Layer 2 of a small transformer language model trained on English Wikipedia (8 layers, counted from 0, width 128).
Take only the direct path to the model's output, skipping the later layers: a vector added to the residual stream pushes a token's score in proportion to its dot product with that token's output vector.

Output vectors of the tokens that the questions are about. A number n stands for n times 0.012.
"ations": -15 -9 3 -2 8 31 -17 -3 39 19 10 14 -34 20 -35 21 24 29 2 -28 -47 -23 -27 26 -13 -51 -12 13 -13 9 39 5 -30 -7 35 4 -49 -25 18 -27 18 -13 1 24 -2 2 5 -24 -2 39 -53 29 33 15 61 32 7 -3 31 2 5 19 -19 -20 -5 -3 -18 -3 10 -35 -3 0 -42 31 -4 -38 15 65 18 -18 37 30 33 9 20 -12 28 -5 -33 -20 10 28 44 22 -19 33 -35 -19 23 -64 -41 -2 -29 -7 38 0 -20 4 -9 5 10 -5 -3 16 -18 -9 25 15 -51 -24 -30 -18 -8 -22 -45 -1 37 21
"; ": -7 -14 -3 15 2 -9 -4 -31 15 -3 -31 26 18 9 -10 -5 18 24 21 -2 -22 -12 -19 11 2 3 -16 1 6 -28 -8 7 0 22 10 5 6 -4 28 24 20 11 5 -24 -27 -18 -21 5 -17 -18 13 -27 -3 -25 -26 -6 -24 -31 6 -33 17 -15 -2 1 0 -4 20 -4 -7 -25 6 -4 24 6 -20 13 15 0 9 -22 26 29 -15 7 -30 -19 2 14 22 -8 19 22 -45 -19 -13 22 17 -14 16 -5 -2 -21 4 17 26 -7 4 -18 19 -12 24 -8 -18 42 -14 17 1 -25 32 -1 9 -4 11 23 26 0 4 31
"ator": 20 23 -10 -16 25 7 1 1 21 10 10 -4 -22 6 19 37 29 -30 -53 -20 -58 -24 -10 5 4 8 -1 23 -17 7 14 -21 -3 -5 8 -8 -30 14 12 -28 33 32 10 -6 31 -25 -38 -13 13 14 -18 8 25 22 10 -38 25 -4 30 32 29 -5 -5 -24 14 -20 -23 4 -19 -21 0 21 -16 -8 11 -6 -22 56 -21 -32 41 -2 23 7 -25 29 34 12 -26 -30 32 28 24 24 13 23 -10 9 -28 -16 -15 6 -53 -1 20 -5 -23 11 -3 -11 8 5 -8 17 -66 -12 22 9 -64 1 1 26 12 0 -13 -21 1 -7
"%": 2 -23 -27 -2 16 33 -18 2 19 -20 30 -6 -24 -6 31 -34 12 -5 15 -26 -17 13 -34 -22 -21 -47 12 4 -3 -12 -8 -6 -11 6 34 -32 -21 -1 20 -43 -26 -40 -2 -1 6 -42 -26 15 54 -10 -52 -28 27 2 31 -8 47 4 -20 -8 15 32 -23 -46 -7 15 2 -30 -18 -15 -3 5 -42 3 3 -25 -25 21 34 -33 34 19 3 29 16 -2 7 30 15 13 26 18 22 -10 14 41 10 -28 3 25 4 -12 5 46 5 13 -23 -5 27 7 1 -42 11 45 -15 32 13 33 -35 -41 -30 -35 26 10 19 -10 32 65
"vill": 48 2 16 -14 -4 -6 -33 -3 -10 -13 -7 -25 1 -25 8 29 -31 -31 -20 -6 -4 27 -15 37 -18 -32 -28 29 -16 48 -10 -60 0 -12 -24 18 15 0 -2 -9 -12 9 -53 14 13 -24 -5 -6 24 26 11 -14 9 24 25 12 32 17 -10 29 13 27 -10 0 -9 29 3 -2 1 9 -16 41 6 -14 17 -2 -58 17 -38 41 -18 -9 18 2 36 0 7 13 -9 -27 -1 13 33 -11 34 -25 20 -8 -34 2 8 -63 6 -10 -9 16 -1 -8 37 13 25 -18 30 41 -53 18 38 -28 38 -7 -10 -45 -12 -21 -1 -15 6 -8
"inform": 38 -12 54 34 -3 93 3 30 11 24 -24 -30 -35 6 7 10 -24 -26 -13 6 -25 48 -32 -38 0 31 24 -4 4 38 -13 16 -23 -37 -28 -58 -7 -22 8 4 -12 -15 -24 37 6 48 -12 -14 21 25 8 12 3 -16 14 3 30 4 6 47 5 23 -35 -37 -39 12 -1 33 -17 37 29 -15 -40 -4 -16 19 23 -26 -9 -18 -23 -16 17 10 19 -43 12 -32 3 -1 19 27 31 22 39 66 -29 -27 -23 -24 -10 6 -11 42 -4 16 -11 -11 41 -12 1 -43 -27 35 -45 -17 -38 24 -8 1 -26 -18 -7 -4 -26 -21 -12 10
"mp": 33 -15 2 -87 13 16 -7 -13 -11 -20 22 -29 -34 -17 16 -33 18 -1 -38 -44 -5 21 -8 -6 17 -42 38 53 22 49 2 15 -18 -17 -26 11 -31 -20 -6 3 11 -10 -4 -23 10 -20 29 20 22 10 1 -26 12 2 43 -24 -35 -20 -28 10 -13 18 -4 -23 -12 18 40 -25 21 17 35 13 -15 -15 -19 11 -48 14 2 20 -39 22 -10 29 -18 12 18 -9 42 45 36 11 24 11 21 4 0 -36 2 -20 -13 17 10 12 -4 7 -16 -25 32 0 -1 -4 -3 1 19 13 17 40 15 -4 -71 -2 -15 -14 -9 -9 -8 34
"Batt": 8 -16 36 10 -6 -25 10 -13 -6 -14 -14 3 19 -33 -17 5 -54 -26 -2 1 -4 -13 -1 39 36 -40 16 -13 -9 12 29 -7 -19 -42 -30 40 -17 -2 -2 -14 10 -17 17 10 -5 18 -42 -10 19 11 -11 -2 16 23 31 49 26 19 -34 -6 34 57 18 7 -55 -18 40 -14 -26 -8 19 27 18 61 24 -28 -24 -4 11 18 0 -35 1 -5 22 34 3 -10 -16 -18 14 25 12 1 -6 8 5 14 -30 -9 -12 -59 -18 -21 24 13 -9 -2 -13 23 1 -8 34 1 6 9 -14 27 15 -8 -52 16 -33 -58 -22 -13 32 25
"ould ": -26 27 37 -8 8 10 -18 8 5 25 4 -44 9 -23 27 -28 19 7 -11 -21 -16 5 3 13 4 -17 -5 -27 4 -18 8 -30 -75 -41 51 -24 17 11 31 -9 8 -31 0 24 23 -2 49 -11 19 26 -9 -18 4 33 25 -3 9 -5 -20 -9 -44 -24 -8 -13 -41 -17 -3 -12 3 -19 54 -3 -19 23 -3 -26 50 22 -40 7 26 2 11 -95 -33 54 33 -25 2 -6 15 18 3 -9 3 10 -12 -11 -9 -11 -15 7 20 32 -18 0 -1 -16 0 -25 -4 -23 74 35 32 31 48 66 5 5 -23 -60 35 -37 -16 9 -34 21
"son ": -29 -32 -4 -8 -24 26 -12 -25 18 -19 -26 -16 -34 -8 3 20 -3 -11 -3 5 -3 51 60 23 26 0 -3 41 19 35 -11 -24 -7 45 -14 18 0 -15 10 17 18 -5 -43 -22 6 11 14 28 -4 -1 -12 -22 0 -46 -31 -3 7 -34 23 35 -11 0 -23 -21 3 23 22 -57 -40 55 14 -5 10 -20 33 33 -3 39 -7 -29 -21 -10 25 -47 -26 12 10 -29 -71 3 16 36 -3 25 -4 -18 19 11 15 4 28 -19 -8 -27 -15 0 3 2 12 -24 40 35 54 7 23 -51 -3 -10 -38 -30 -5 -12 -20 -3 45 5 41 3
"sel": 5 -6 -62 -12 -32 41 -15 -16 -3 -27 -9 -5 40 -30 4 36 -48 25 29 -6 10 -4 9 -9 21 28 20 20 -6 1 -1 -4 -47 -3 1 -60 -40 -11 -5 -6 4 -12 -46 26 -9 -2 22 -1 -14 37 0 -6 17 -8 34 17 42 -2 -40 7 -44 -16 -30 32 26 27 12 21 -12 11 23 -55 17 -15 -4 29 3 9 -24 40 7 -14 12 -21 13 9 9 -55 38 -34 -3 41 43 24 -7 7 14 -38 -17 -22 24 5 -10 -13 6 16 11 -11 22 -1 12 -3 -8 -15 -10 -14 -26 36 -38 -1 45 -20 19 27 24 -13 0 -11
"−": 3 -6 -9 12 26 -7 -29 -34 10 -41 11 13 34 -8 15 7 13 9 -40 -7 17 -19 -5 -19 21 -11 -9 -34 -11 -14 -1 4 -8 21 -17 -17 16 -10 17 12 -28 -31 15 14 12 21 -16 28 9 -31 -23 -13 -11 28 24 -37 -11 -4 6 13 -35 -22 -27 2 -41 1 28 -15 14 -33 27 30 -17 40 -6 -7 -39 -3 -50 -1 19 -23 7 4 -5 -1 0 22 17 7 -6 42 22 -12 -4 15 -2 -14 -21 -28 -9 49 5 46 4 3 -32 -3 29 61 -2 0 3 36 -23 56 6 -20 -7 -13 -5 27 -2 -30 -15 2 42 35
"w ": 26 -8 -18 -26 6 -54 -20 -9 13 -22 34 -6 -33 -6 -37 -31 -9 -8 -21 -18 -3 -22 33 51 36 -22 -5 -34 12 -8 7 -26 -14 -28 -42 1 47 -7 21 -5 -1 -2 -35 -9 -5 -5 5 11 21 16 14 -30 -13 5 -28 37 9 8 53 11 -22 30 28 11 -15 0 13 23 13 -52 54 -16 6 0 1 -18 7 1 -39 -24 -1 2 36 -21 1 11 13 -5 -27 20 8 8 -8 -15 12 30 2 23 8 -47 18 25 9 21 -1 5 -4 31 10 14 -4 4 23 -12 8 11 42 -29 27 -64 -18 11 5 6 12 -26 -8 26
"name": 11 -8 16 -1 -25 30 15 -1 5 -38 -17 6 -9 10 -8 45 -2 18 45 9 -43 53 -7 12 33 32 27 50 -19 39 10 5 -7 21 -10 9 -14 -34 -3 -44 30 6 0 7 38 12 14 0 29 25 -11 3 -30 16 -11 -19 6 -37 -26 63 38 16 -25 10 1 5 27 -62 6 8 47 34 -55 21 27 -46 -31 24 7 -47 -23 -38 15 55 -14 38 14 -28 -72 -15 17 28 15 12 53 13 -30 -5 -22 -61 -4 -45 -24 41 11 22 3 -14 -13 -18 -29 -19 -20 11 -72 57 2 17 -37 -14 -31 -61 -20 -40 -35 10 -6 44
"Can": -15 -10 29 -31 35 21 18 7 -14 -22 -4 6 11 4 33 36 -10 -34 -9 -2 -6 -31 -17 -7 21 -31 -25 -5 -18 -7 32 -1 -11 -10 34 23 -4 9 7 -19 -22 -7 -22 0 17 -31 -16 26 19 31 -31 -22 -16 -17 22 48 56 -12 26 -4 -55 20 11 -10 -11 -15 -4 -10 25 -28 11 -23 0 21 10 13 -42 28 -5 -6 -16 -43 34 -55 7 -12 0 30 2 4 -8 19 29 12 17 11 36 -9 6 2 30 3 -42 24 21 19 -9 10 -29 18 14 -16 -7 -17 24 4 -16 14 -16 -5 -24 1 24 0 1 -13 -33 -2
"centur": -7 -6 -15 -49 3 7 -9 -55 -29 -13 -37 -48 15 -38 23 -13 -46 -8 33 -9 9 -36 -21 38 -17 -56 25 -41 49 59 0 -13 24 -13 6 10 6 -21 0 -34 -16 -9 -20 63 -30 -25 32 -11 34 13 35 -2 -25 24 26 -26 38 -45 -17 30 18 44 5 -24 2 -45 56 -24 11 -8 35 16 -9 -22 42 5 -51 21 -30 -24 -17 -31 92 12 -13 15 11 -18 -34 -32 -4 40 45 -23 27 18 -27 -38 -15 40 10 -44 -57 12 27 12 -18 57 -7 32 29 -1 32 50 17 45 41 33 -25 -33 21 -51 34 -27 -14 -39 66 -13
"English ": 13 -13 -1 -22 -25 15 -48 20 -6 -27 0 -19 -18 -28 21 17 -19 1 30 2 -49 53 26 37 41 5 -22 20 -46 35 33 2 -10 -3 -16 -15 6 -21 4 22 -4 -16 20 20 8 16 -49 -41 32 -7 -2 -12 -21 1 1 -23 30 9 2 22 12 -16 -46 -22 -17 -3 38 6 18 16 -19 -10 29 -7 -5 -17 28 34 -25 -8 -4 -10 25 -5 24 13 -1 0 -6 -23 10 2 -17 48 -3 30 14 -21 -19 13 -33 -20 -17 6 21 19 -4 46 1 26 29 -14 47 9 21 -21 -8 15 -8 -27 -3 -36 -39 -16 -5 -16 -35 16
"could ": 11 0 12 33 36 8 18 -2 31 14 -2 11 8 -12 -29 -27 34 10 -51 -7 -6 9 9 10 25 -8 -6 11 6 -5 14 -2 -40 -39 32 -40 -6 -25 -2 17 -24 -19 -34 50 -18 -39 37 -34 37 52 -7 -16 6 20 -13 6 26 -17 2 15 -26 8 -53 -34 -44 31 -20 0 17 -4 42 -7 -15 16 41 -29 41 15 -50 -8 19 9 -7 -58 -37 24 5 -11 -13 -46 7 33 12 -2 51 4 -22 1 -12 -58 6 14 3 13 18 18 -17 6 -2 4 1 -27 60 -17 5 35 25 16 2 -8 -8 -53 38 -28 -4 -35 34 -4

Each question shows what one neuron of this layer's MLP adds at an activation of 1. A number n stands for n times 0.0072.

n450: -4 -25 15 -14 17 -11 10 -30 -17 4 -63 16 22 1 17 4 -53 -7 2 -4 -9 12 -3 -2 12 7 0 -3 -13 -24 -25 -10 15 -3 -3 -2 -21 -34 25 -34 9 -32 21 -3 -39 6 33 4 -21 -16 -6 11 12 6 5 23 51 -13 12 1 8 -12 16 0 -22 -27 -6 1 8 18 -15 -8 -25 -1 -21 -18 35 19 23 12 -19 -3 17 7 12 17 52 -7 -7 -29 -51 -17 -16 19 7 1 -4 14 -23 10 18 1 20 1 14 42 18 19 -6 32 0 2 -18 -52 1 -18 -6 41 19 -16 23 -27 -15 29 15 55 28 -19
Which three tokens does it push up most, strongest first? "sel", "centur", "Batt"

n221: -19 -2 -38 -5 -29 9 19 -3 30 -7 2 2 -5 17 -16 8 -2 -22 -9 -23 11 5 7 21 -4 6 -23 3 -8 2 -1 -36 37 -25 11 -12 0 -12 16 -1 -35 5 -1 7 -20 24 19 1 -4 -14 10 -36 -3 28 12 14 27 35 -4 24 -5 24 5 2 -21 -26 -37 26 -7 -29 2 11 7 48 -33 16 -41 29 3 -38 5 14 18 25 17 11 2 -10 -23 18 -38 -26 7 5 14 34 -24 23 -13 9 19 -15 -10 -18 40 -11 -2 -32 21 -16 -15 23 4 18 -13 -13 7 -12 3 -20 16 25 7 -3 15 -39 17 13
Pushed up most: "w "

n86: -6 16 -24 1 39 -16 20 -10 -19 32 9 -10 1 28 -20 -26 -27 -15 7 -7 0 -17 29 8 -11 -2 -7 -5 6 -1 -15 18 -1 21 -10 6 18 -17 -50 -21 -6 -12 -31 12 9 -24 -7 -1 30 2 -5 4 19 -14 5 37 -12 21 -6 11 -7 -34 -18 21 9 10 -3 9 -32 5 -9 22 4 -61 9 -33 -29 4 30 -17 14 -20 3 -30 22 5 17 24 22 -1 -1 19 16 27 1 19 14 -24 17 11 -6 -3 11 2 -10 34 48 4 16 -9 29 -4 18 2 0 -8 10 -19 1 -21 -39 -6 27 -26 0 -17 -13 32
Which three tokens does it push up most, strongest first? "%", "vill", "w "

n52: 17 19 20 -10 -22 -2 -3 -7 -11 -25 -39 -1 -1 -15 4 7 10 29 -46 7 11 -12 -11 11 10 -1 4 5 16 -13 15 -34 -33 13 36 -20 -15 13 22 -26 18 5 30 7 -3 9 22 -13 -7 3 2 -17 -4 12 10 0 10 7 -3 13 1 -11 -22 6 25 -29 -15 -12 -11 -12 4 -10 -18 19 8 -25 22 -4 6 26 -4 -5 9 -10 8 -13 19 -3 0 26 -2 15 2 0 -23 21 -1 13 -17 9 2 15 19 17 -5 38 19 -4 -13 20 -23 -7 -24 -19 -22 -8 -10 5 3 -18 -10 -26 -7 -3 3 -17 9 33
Pushed down most: "son "

n377: 4 7 13 31 15 18 25 23 9 -23 -22 -2 13 24 11 8 23 2 47 -8 -9 -1 6 -6 19 -21 -14 15 -30 27 4 2 -17 -9 11 14 -13 16 -1 29 -6 -36 6 -17 -10 -27 -2 -10 -13 -26 2 -19 -23 6 -2 36 -16 -49 -7 5 -16 2 -9 27 11 -8 -22 -28 -18 -20 -32 16 -8 28 -21 -5 8 -12 15 -8 4 51 -21 9 22 -18 17 27 -1 7 -9 -9 31 -5 2 16 -15 12 30 35 -18 -24 -12 -2 28 -5 -8 23 2 -28 8 -25 -27 12 -20 43 7 19 -29 -15 7 -34 -3 10 12 -8 -32 3
Pushed up most: "%"

n93: -19 29 37 16 -40 34 24 1 28 -2 3 12 -14 7 -33 -4 -5 15 -6 -27 12 -22 -8 0 2 -15 4 -19 -7 8 -6 16 -10 15 7 40 2 5 -24 -1 2 1 -41 -30 1 -14 -3 0 3 22 -14 -1 12 23 14 -24 -4 -10 -9 14 40 -25 30 -11 -22 -24 -26 4 -35 -12 -2 -6 10 7 22 -18 2 23 29 -4 12 -14 -7 -1 6 5 6 25 1 -3 10 25 7 -26 35 28 -15 -4 -32 -5 9 16 33 -11 25 32 -30 -3 -29 -16 -24 33 -10 -18 35 5 -6 -12 -5 -16 -31 -4 23 0 35 10 -20 -21
Pushed up most: "ations"

n85: -9 10 -39 4 9 36 -32 2 39 -9 6 -4 51 -20 -34 -35 -20 -4 -7 19 12 -7 -3 14 2 13 -10 -21 12 5 10 -6 -17 27 -2 -18 -7 -29 -47 10 -25 -2 6 0 -17 7 27 -5 -15 -28 -38 1 -9 0 -14 22 -4 26 26 -1 6 0 30 -1 9 -1 -6 -23 3 19 -15 32 3 -21 -14 1 50 3 16 -4 -22 -4 26 -15 12 -39 8 38 -6 -37 10 -3 -23 26 5 9 15 3 -5 -4 16 -21 -15 8 9 -22 19 19 -24 33 -4 -24 7 41 -20 -17 17 -13 -6 21 -4 9 -26 -13 -2 19 -1 6
Pushed up most: "English "

n374: -31 -24 14 -12 -11 9 15 -1 -26 0 4 -6 -20 -8 -23 17 -32 -19 35 -4 -19 -32 -30 32 3 9 -18 11 -12 -7 7 -26 -13 11 35 -15 -18 -52 -1 -3 10 22 15 1 -45 23 -16 10 14 30 -7 26 51 52 -2 7 14 28 7 -35 32 48 -3 13 -30 7 8 6 -34 -5 7 27 30 49 -10 -19 -3 9 -20 0 -1 -4 -1 20 3 7 25 8 2 -6 -18 1 40 20 -1 -38 4 5 23 -6 -29 -34 -6 2 -35 -4 -1 38 26 3 -13 13 1 -25 -22 7 -3 11 11 -31 15 -9 -49 -12 -3 38 -17 -45
Which three tokens does it push up most, strongest first? "Batt", "ations", "vill"

n417: 14 -32 4 7 36 -2 18 -15 2 -28 20 5 12 -10 36 -36 -4 -16 14 -30 13 9 -6 40 -1 -33 8 36 -23 16 -7 -13 11 14 -8 8 -7 18 46 6 2 2 15 15 6 -6 -5 7 -17 -34 -57 11 -24 2 4 -23 6 -6 7 -40 -35 2 -13 8 -15 7 6 -26 -30 18 4 -12 -2 19 -27 18 -14 19 -20 13 -20 20 -31 41 -26 14 64 -41 31 -12 17 31 19 -12 9 12 9 -11 22 -5 -48 7 14 3 27 -21 -25 -25 -6 -38 7 18 -35 -15 21 -15 24 30 1 5 9 0 -22 0 6 -7 0 2
Pushed up most: "mp"

n388: 2 3 -4 11 -30 -17 9 -6 24 -8 31 8 30 -3 -17 -15 7 -4 -11 -6 18 15 1 18 1 1 -9 -19 42 -14 15 25 -10 8 -10 -40 14 13 -6 -3 -36 -27 -23 -42 20 29 -37 3 6 -2 9 -17 15 24 -18 10 -15 41 15 -4 -13 32 7 26 3 2 6 -19 3 -11 25 -32 -13 15 -23 -4 -33 6 -21 8 -8 10 -3 19 31 -13 -4 8 -23 -26 -3 -13 -9 -20 2 10 14 -20 -3 20 5 34 -9 -22 31 -3 7 -10 7 -13 24 5 -30 15 -4 7 7 -4 -15 -8 -6 -33 -2 39 -28 -11 -10 19
Pushed up most: "w "

n440: -18 6 12 25 -34 5 6 9 31 21 8 -3 14 -6 24 3 -35 3 -3 -14 19 -34 -28 -13 -8 -22 -5 3 -13 20 2 -8 -23 -5 -4 8 -30 -7 -1 -6 12 -13 1 -1 20 21 -24 -6 -8 9 1 7 -2 -9 24 38 -6 -34 -20 -9 1 11 -21 5 7 -9 -14 12 16 -42 17 -4 -2 9 60 -18 -40 -3 -28 -24 15 -2 -4 -17 32 15 -13 -15 -8 -16 -9 38 -6 7 -2 -30 -3 12 -1 -38 12 7 11 -14 -7 23 17 -3 32 -11 34 13 37 -29 -6 18 -22 5 3 7 11 33 -8 10 22 5 22 -22
Which two tokens does it push up most, strongest first? "Batt", "sel"

n287: -1 15 -10 -9 45 5 -30 20 16 -6 3 12 -5 10 -29 -5 8 -1 2 1 -11 11 -16 3 38 29 25 6 -29 -7 8 -17 -2 8 23 32 -2 -11 3 7 11 7 38 -30 -30 -20 2 -2 -2 19 -3 0 -14 -17 -7 -7 -3 -10 -8 -2 -14 35 -2 -21 -36 9 -2 -13 -1 7 11 15 10 -19 28 -20 10 13 0 16 4 19 -7 -25 -13 -9 -27 -18 -10 14 13 12 -1 -2 4 -10 -4 12 4 -10 7 -6 -2 -27 -8 7 -20 -30 -18 -4 12 2 2 6 3 10 -10 -12 -21 -17 27 13 15 23 -1 -13 16 -19
Pushed down most: "inform"

n468: -4 -15 9 7 20 41 32 19 -4 0 34 1 5 -6 -11 -16 15 30 6 -39 13 -26 -30 17 -27 -48 -4 -3 16 -2 -4 13 10 5 -5 11 -35 14 -14 -4 -5 -24 -25 -13 15 2 20 -14 -10 -13 -11 -39 6 26 -6 12 -5 -20 36 -11 -9 -31 0 16 6 19 -15 -12 -14 -25 10 -1 0 18 44 -1 37 -31 2 -20 21 13 20 24 -25 -24 -4 -16 12 -15 -9 12 -6 30 -2 6 25 -35 21 23 13 27 12 -22 -12 -5 -23 -12 -18 -19 1 -7 -9 -15 1 23 -17 8 55 -9 -43 18 -25 -2 17 22 27 16
Pushed down most: "English "

n222: -14 -14 12 -4 -4 29 35 7 3 -4 6 -21 -54 29 14 -10 -17 17 9 -16 27 -14 -38 11 -11 12 -18 -22 22 23 25 22 -41 -20 43 15 -14 -3 5 -1 -37 6 3 -32 -16 36 -1 1 -9 -9 2 -26 0 9 19 35 -25 13 9 2 0 10 -4 24 -28 29 -25 -1 16 -20 24 26 -2 15 -12 21 -6 1 19 15 -1 19 19 8 -6 35 52 -33 -5 5 -10 23 -37 15 -18 -6 -10 -40 -6 -2 -13 12 -24 2 -16 40 -14 -17 -18 22 -26 24 9 -36 -18 13 -18 -43 -21 -7 16 -7 -17 -1 -1 -19 10 18
Pushed up most: "ations"

n224: -12 7 -16 24 3 -19 -8 -3 2 -21 32 -27 -23 7 -17 18 1 -8 3 -18 7 -27 11 -19 19 25 8 -6 19 -7 -5 10 30 -14 -3 -29 16 19 19 11 -6 11 -13 -4 18 -40 -11 -30 18 -11 22 -7 1 2 -12 -14 -21 -4 24 -23 -5 26 11 20 6 0 -11 15 17 -15 33 -18 16 1 16 5 7 11 4 -32 0 25 17 6 -6 20 18 1 -4 24 4 20 -10 -8 -14 2 2 -8 -4 14 30 -30 -8 -1 -6 -19 -33 3 7 -11 21 -38 19 17 -14 9 6 -4 41 -20 -16 -7 -21 4 10 -21 -34 -13
Which two tokens does it push up most, strongest first? "w ", "; "

n299: 10 15 6 -6 -6 0 4 -16 -32 -18 10 -22 1 2 12 -3 15 -5 10 17 7 23 -7 8 9 5 -18 3 -20 6 2 -1 0 -7 17 -6 10 32 2 -8 -3 -8 2 1 5 -11 3 -15 -13 -6 3 24 -34 -6 3 -12 -4 -11 -27 5 5 -10 9 6 16 0 1 -7 1 7 -22 18 -15 -1 -11 5 14 -6 -14 23 0 9 -7 -3 2 8 8 -4 14 -13 -3 -13 -19 0 -10 6 23 14 -9 11 -19 19 14 -1 1 11 -9 20 -4 7 10 -12 -12 6 -5 -10 -8 -4 -5 -9 -19 -4 13 -8 1 8 10 -7
Pushed up most: "English "

n57: -1 18 -1 6 -14 -9 28 -31 -5 5 -7 -2 -36 -22 4 25 16 6 4 2 11 8 -43 -5 14 19 30 -17 -23 35 6 -1 5 -6 -6 -8 -4 -12 -8 -17 20 -31 -81 14 -5 -11 3 0 18 20 -10 4 -3 -19 2 -45 10 1 -5 -25 -3 10 -5 2 26 12 4 32 21 32 2 -4 7 3 17 -13 -1 14 8 1 -9 11 30 -20 40 10 20 -3 -24 -8 14 -7 9 18 -28 4 6 12 12 23 -21 24 8 7 -1 -16 -12 -13 21 10 -2 -22 2 -21 19 -7 -21 11 -16 -8 4 12 34 -2 -7 -28 -3 -14
Pushed down most: "; "

n392: 28 -25 25 -25 9 -15 32 23 -26 5 9 4 -5 23 13 23 -13 17 -24 8 -5 -10 20 18 9 24 -15 1 -27 7 -10 -1 36 -22 -9 6 -15 6 50 -3 20 -9 15 14 3 5 -63 -20 -2 -24 15 -9 -19 -10 21 -36 21 -26 16 -17 10 -23 -7 -3 4 16 25 -8 15 -11 -21 -8 19 -20 -16 12 -15 6 -23 15 3 11 -11 6 -30 4 15 -12 7 -20 -18 17 1 34 22 -13 -11 -3 19 20 -1 -9 -27 -30 -4 10 12 -22 35 0 30 -4 9 20 33 -17 -15 -3 -11 7 -2 -36 -5 12 4 17 -8 5
Pushed up most: "English "

n88: 1 17 -22 -28 4 34 -24 -13 8 -20 3 -12 39 -21 6 9 10 15 2 -11 -7 -20 6 49 0 35 8 16 16 8 -2 26 -4 10 -23 3 3 0 7 -6 6 -7 25 -2 5 -9 18 -10 -6 19 9 -11 -11 -3 -9 27 -19 1 -24 -1 -21 10 0 9 -10 10 -13 -29 -22 -20 7 9 -3 25 -16 -14 -3 7 -11 13 -3 -2 26 -17 17 -12 19 -25 -20 -4 12 -15 -1 9 -5 -9 4 3 4 -47 5 -7 -17 29 5 -1 -21 3 6 10 18 -11 -12 17 -7 14 7 6 14 -29 -10 -19 -6 -6 17 -38 19 39
Pushed up most: "name"

n38: -18 23 -1 -11 1 4 -30 -25 -46 7 2 6 10 -13 -11 16 6 26 -26 74 18 28 32 14 7 17 -15 -4 -16 11 0 18 32 -1 -27 4 4 0 -28 11 20 -9 -16 27 -4 1 23 16 16 -5 -5 -8 -1 -44 22 18 -6 -41 -19 -32 -25 -13 -27 -6 -4 -33 32 22 -10 -8 -5 -22 -5 -25 9 -14 6 9 12 16 -1 33 16 -3 29 -8 -41 -9 -3 1 9 -22 13 18 -2 -10 13 -33 -1 -38 -20 39 4 -20 10 -14 -3 -2 30 2 -10 -11 -2 33 25 3 -32 8 10 29 31 -32 -23 9 9 21 -15 25
Pushed down most: "ator"

n312: 0 -22 8 30 -18 15 20 -27 -7 -31 -30 8 -20 9 11 -29 -1 -11 6 3 -8 5 -24 -20 -9 -29 2 6 -11 -50 -3 10 -16 -15 1 9 22 39 24 1 13 1 5 19 30 -2 6 -15 35 5 -17 37 20 -23 6 2 -7 -1 -6 37 1 -1 -12 -28 -24 -6 24 -20 10 8 5 -10 7 30 -7 -27 1 6 -12 31 -8 -11 15 -8 -9 -2 19 -34 15 13 43 6 -3 -17 -27 -34 1 -17 2 32 -27 32 29 28 14 32 21 -32 17 4 27 2 -15 -59 -1 0 7 -14 -17 18 22 8 -10 13 -1 -23 0 -5
Pushed up most: "ould "

n408: -19 14 4 21 -15 11 -7 24 -6 -22 8 -17 -8 17 24 -4 -5 -18 -7 12 18 11 7 -20 -12 -6 11 -12 -25 -8 4 -5 -10 10 -7 5 23 -3 10 11 3 -1 42 18 -13 -21 0 13 24 -1 9 -1 -20 -14 9 6 -18 -21 -15 13 -4 6 10 -11 8 -26 -6 10 -8 -3 -22 -15 -4 5 -18 16 -7 -3 26 -12 -4 -19 6 -17 7 12 -10 0 -32 13 16 -6 -3 23 -10 -5 15 45 -23 1 10 6 -22 16 7 1 14 8 -13 -7 35 -3 -8 15 -6 -9 -16 -1 20 17 3 -19 -8 3 13 -13 -27 -18
Which two tokens does it push up most, strongest first? "Can", "English "

n188: -8 -34 -29 2 -4 9 14 -4 -2 -21 -5 19 7 1 -29 20 2 21 -19 -26 15 31 4 18 -36 -29 4 18 -29 -5 -11 34 -7 -4 16 -12 14 25 12 -9 -15 9 11 12 1 -11 -5 -20 14 4 12 -9 8 4 16 4 2 27 2 -27 -35 -14 11 0 -3 -14 -2 -8 -20 32 0 -4 -25 -4 11 6 18 16 -13 2 -14 -9 -12 10 5 -11 3 32 38 -4 -8 22 -4 19 7 -16 23 9 -1 -7 -13 16 14 15 -12 2 -4 32 -9 11 -12 -14 -7 -14 4 1 6 -11 10 0 -1 -9 10 -13 -24 12 -15 -33
Pushed up most: "could "

n110: 12 34 7 18 26 -21 36 14 30 -17 16 -15 19 -14 -14 -26 14 22 -29 -26 -4 4 -7 -23 28 -17 22 -13 -6 -28 20 40 44 16 33 38 7 -18 12 -5 -17 -35 8 6 36 11 -26 16 -4 -10 -34 -24 -39 -16 42 -1 42 -3 -31 17 34 -7 -9 -7 -1 5 -32 32 -32 11 -8 17 37 12 -25 2 -18 0 14 -12 -28 -58 6 11 -6 2 -5 -3 -21 12 -17 2 4 -9 9 -11 -25 -19 -18 36 6 -2 4 2 -1 -27 9 -6 5 -1 -25 -8 16 21 -7 -39 -11 20 3 3 41 -28 -35 4 3 3 -7 0
Pushed down most: "w "

n233: -4 -19 -5 -25 -4 -17 22 13 2 -18 -24 -16 -7 9 -28 -2 16 -4 -24 -12 19 18 -5 -17 1 -7 -21 -16 5 -10 7 18 -36 11 -10 23 31 -3 10 -2 -8 -6 -2 33 3 -11 3 5 -12 36 -5 29 9 -28 -36 -23 26 -23 -19 -8 -21 -14 -12 20 0 1 12 15 -19 2 -25 9 33 17 22 23 -3 15 1 27 -6 23 9 25 -3 -5 -11 25 -10 14 3 -23 -16 23 6 12 36 -17 -25 11 -2 2 -42 7 -24 11 -4 -17 19 40 7 10 -3 3 18 17 -1 -9 9 28 -1 -5 10 -30 -14 -12 -27 -4
Pushed up most: "Can"

n465: -7 -33 -13 16 2 -15 12 5 6 -17 1 25 -4 25 7 -16 -9 -38 -15 -39 17 14 5 1 -4 -37 20 -10 -13 12 31 -50 -13 12 32 -3 -10 -5 5 18 -29 -25 10 17 26 8 -2 26 13 13 -3 -43 -15 22 27 -18 -23 7 29 -8 -4 -8 -37 8 12 -26 6 -3 27 8 4 -1 23 -2 29 -34 -1 12 -34 30 1 11 -20 -17 15 -28 -8 -18 5 -21 -28 37 7 18 -1 52 18 -12 -10 0 4 11 4 -17 15 -15 -13 -1 -4 3 -19 -44 4 -24 4 13 -6 23 9 29 7 -1 11 14 22 -12 0 5
Pushed up most: "could "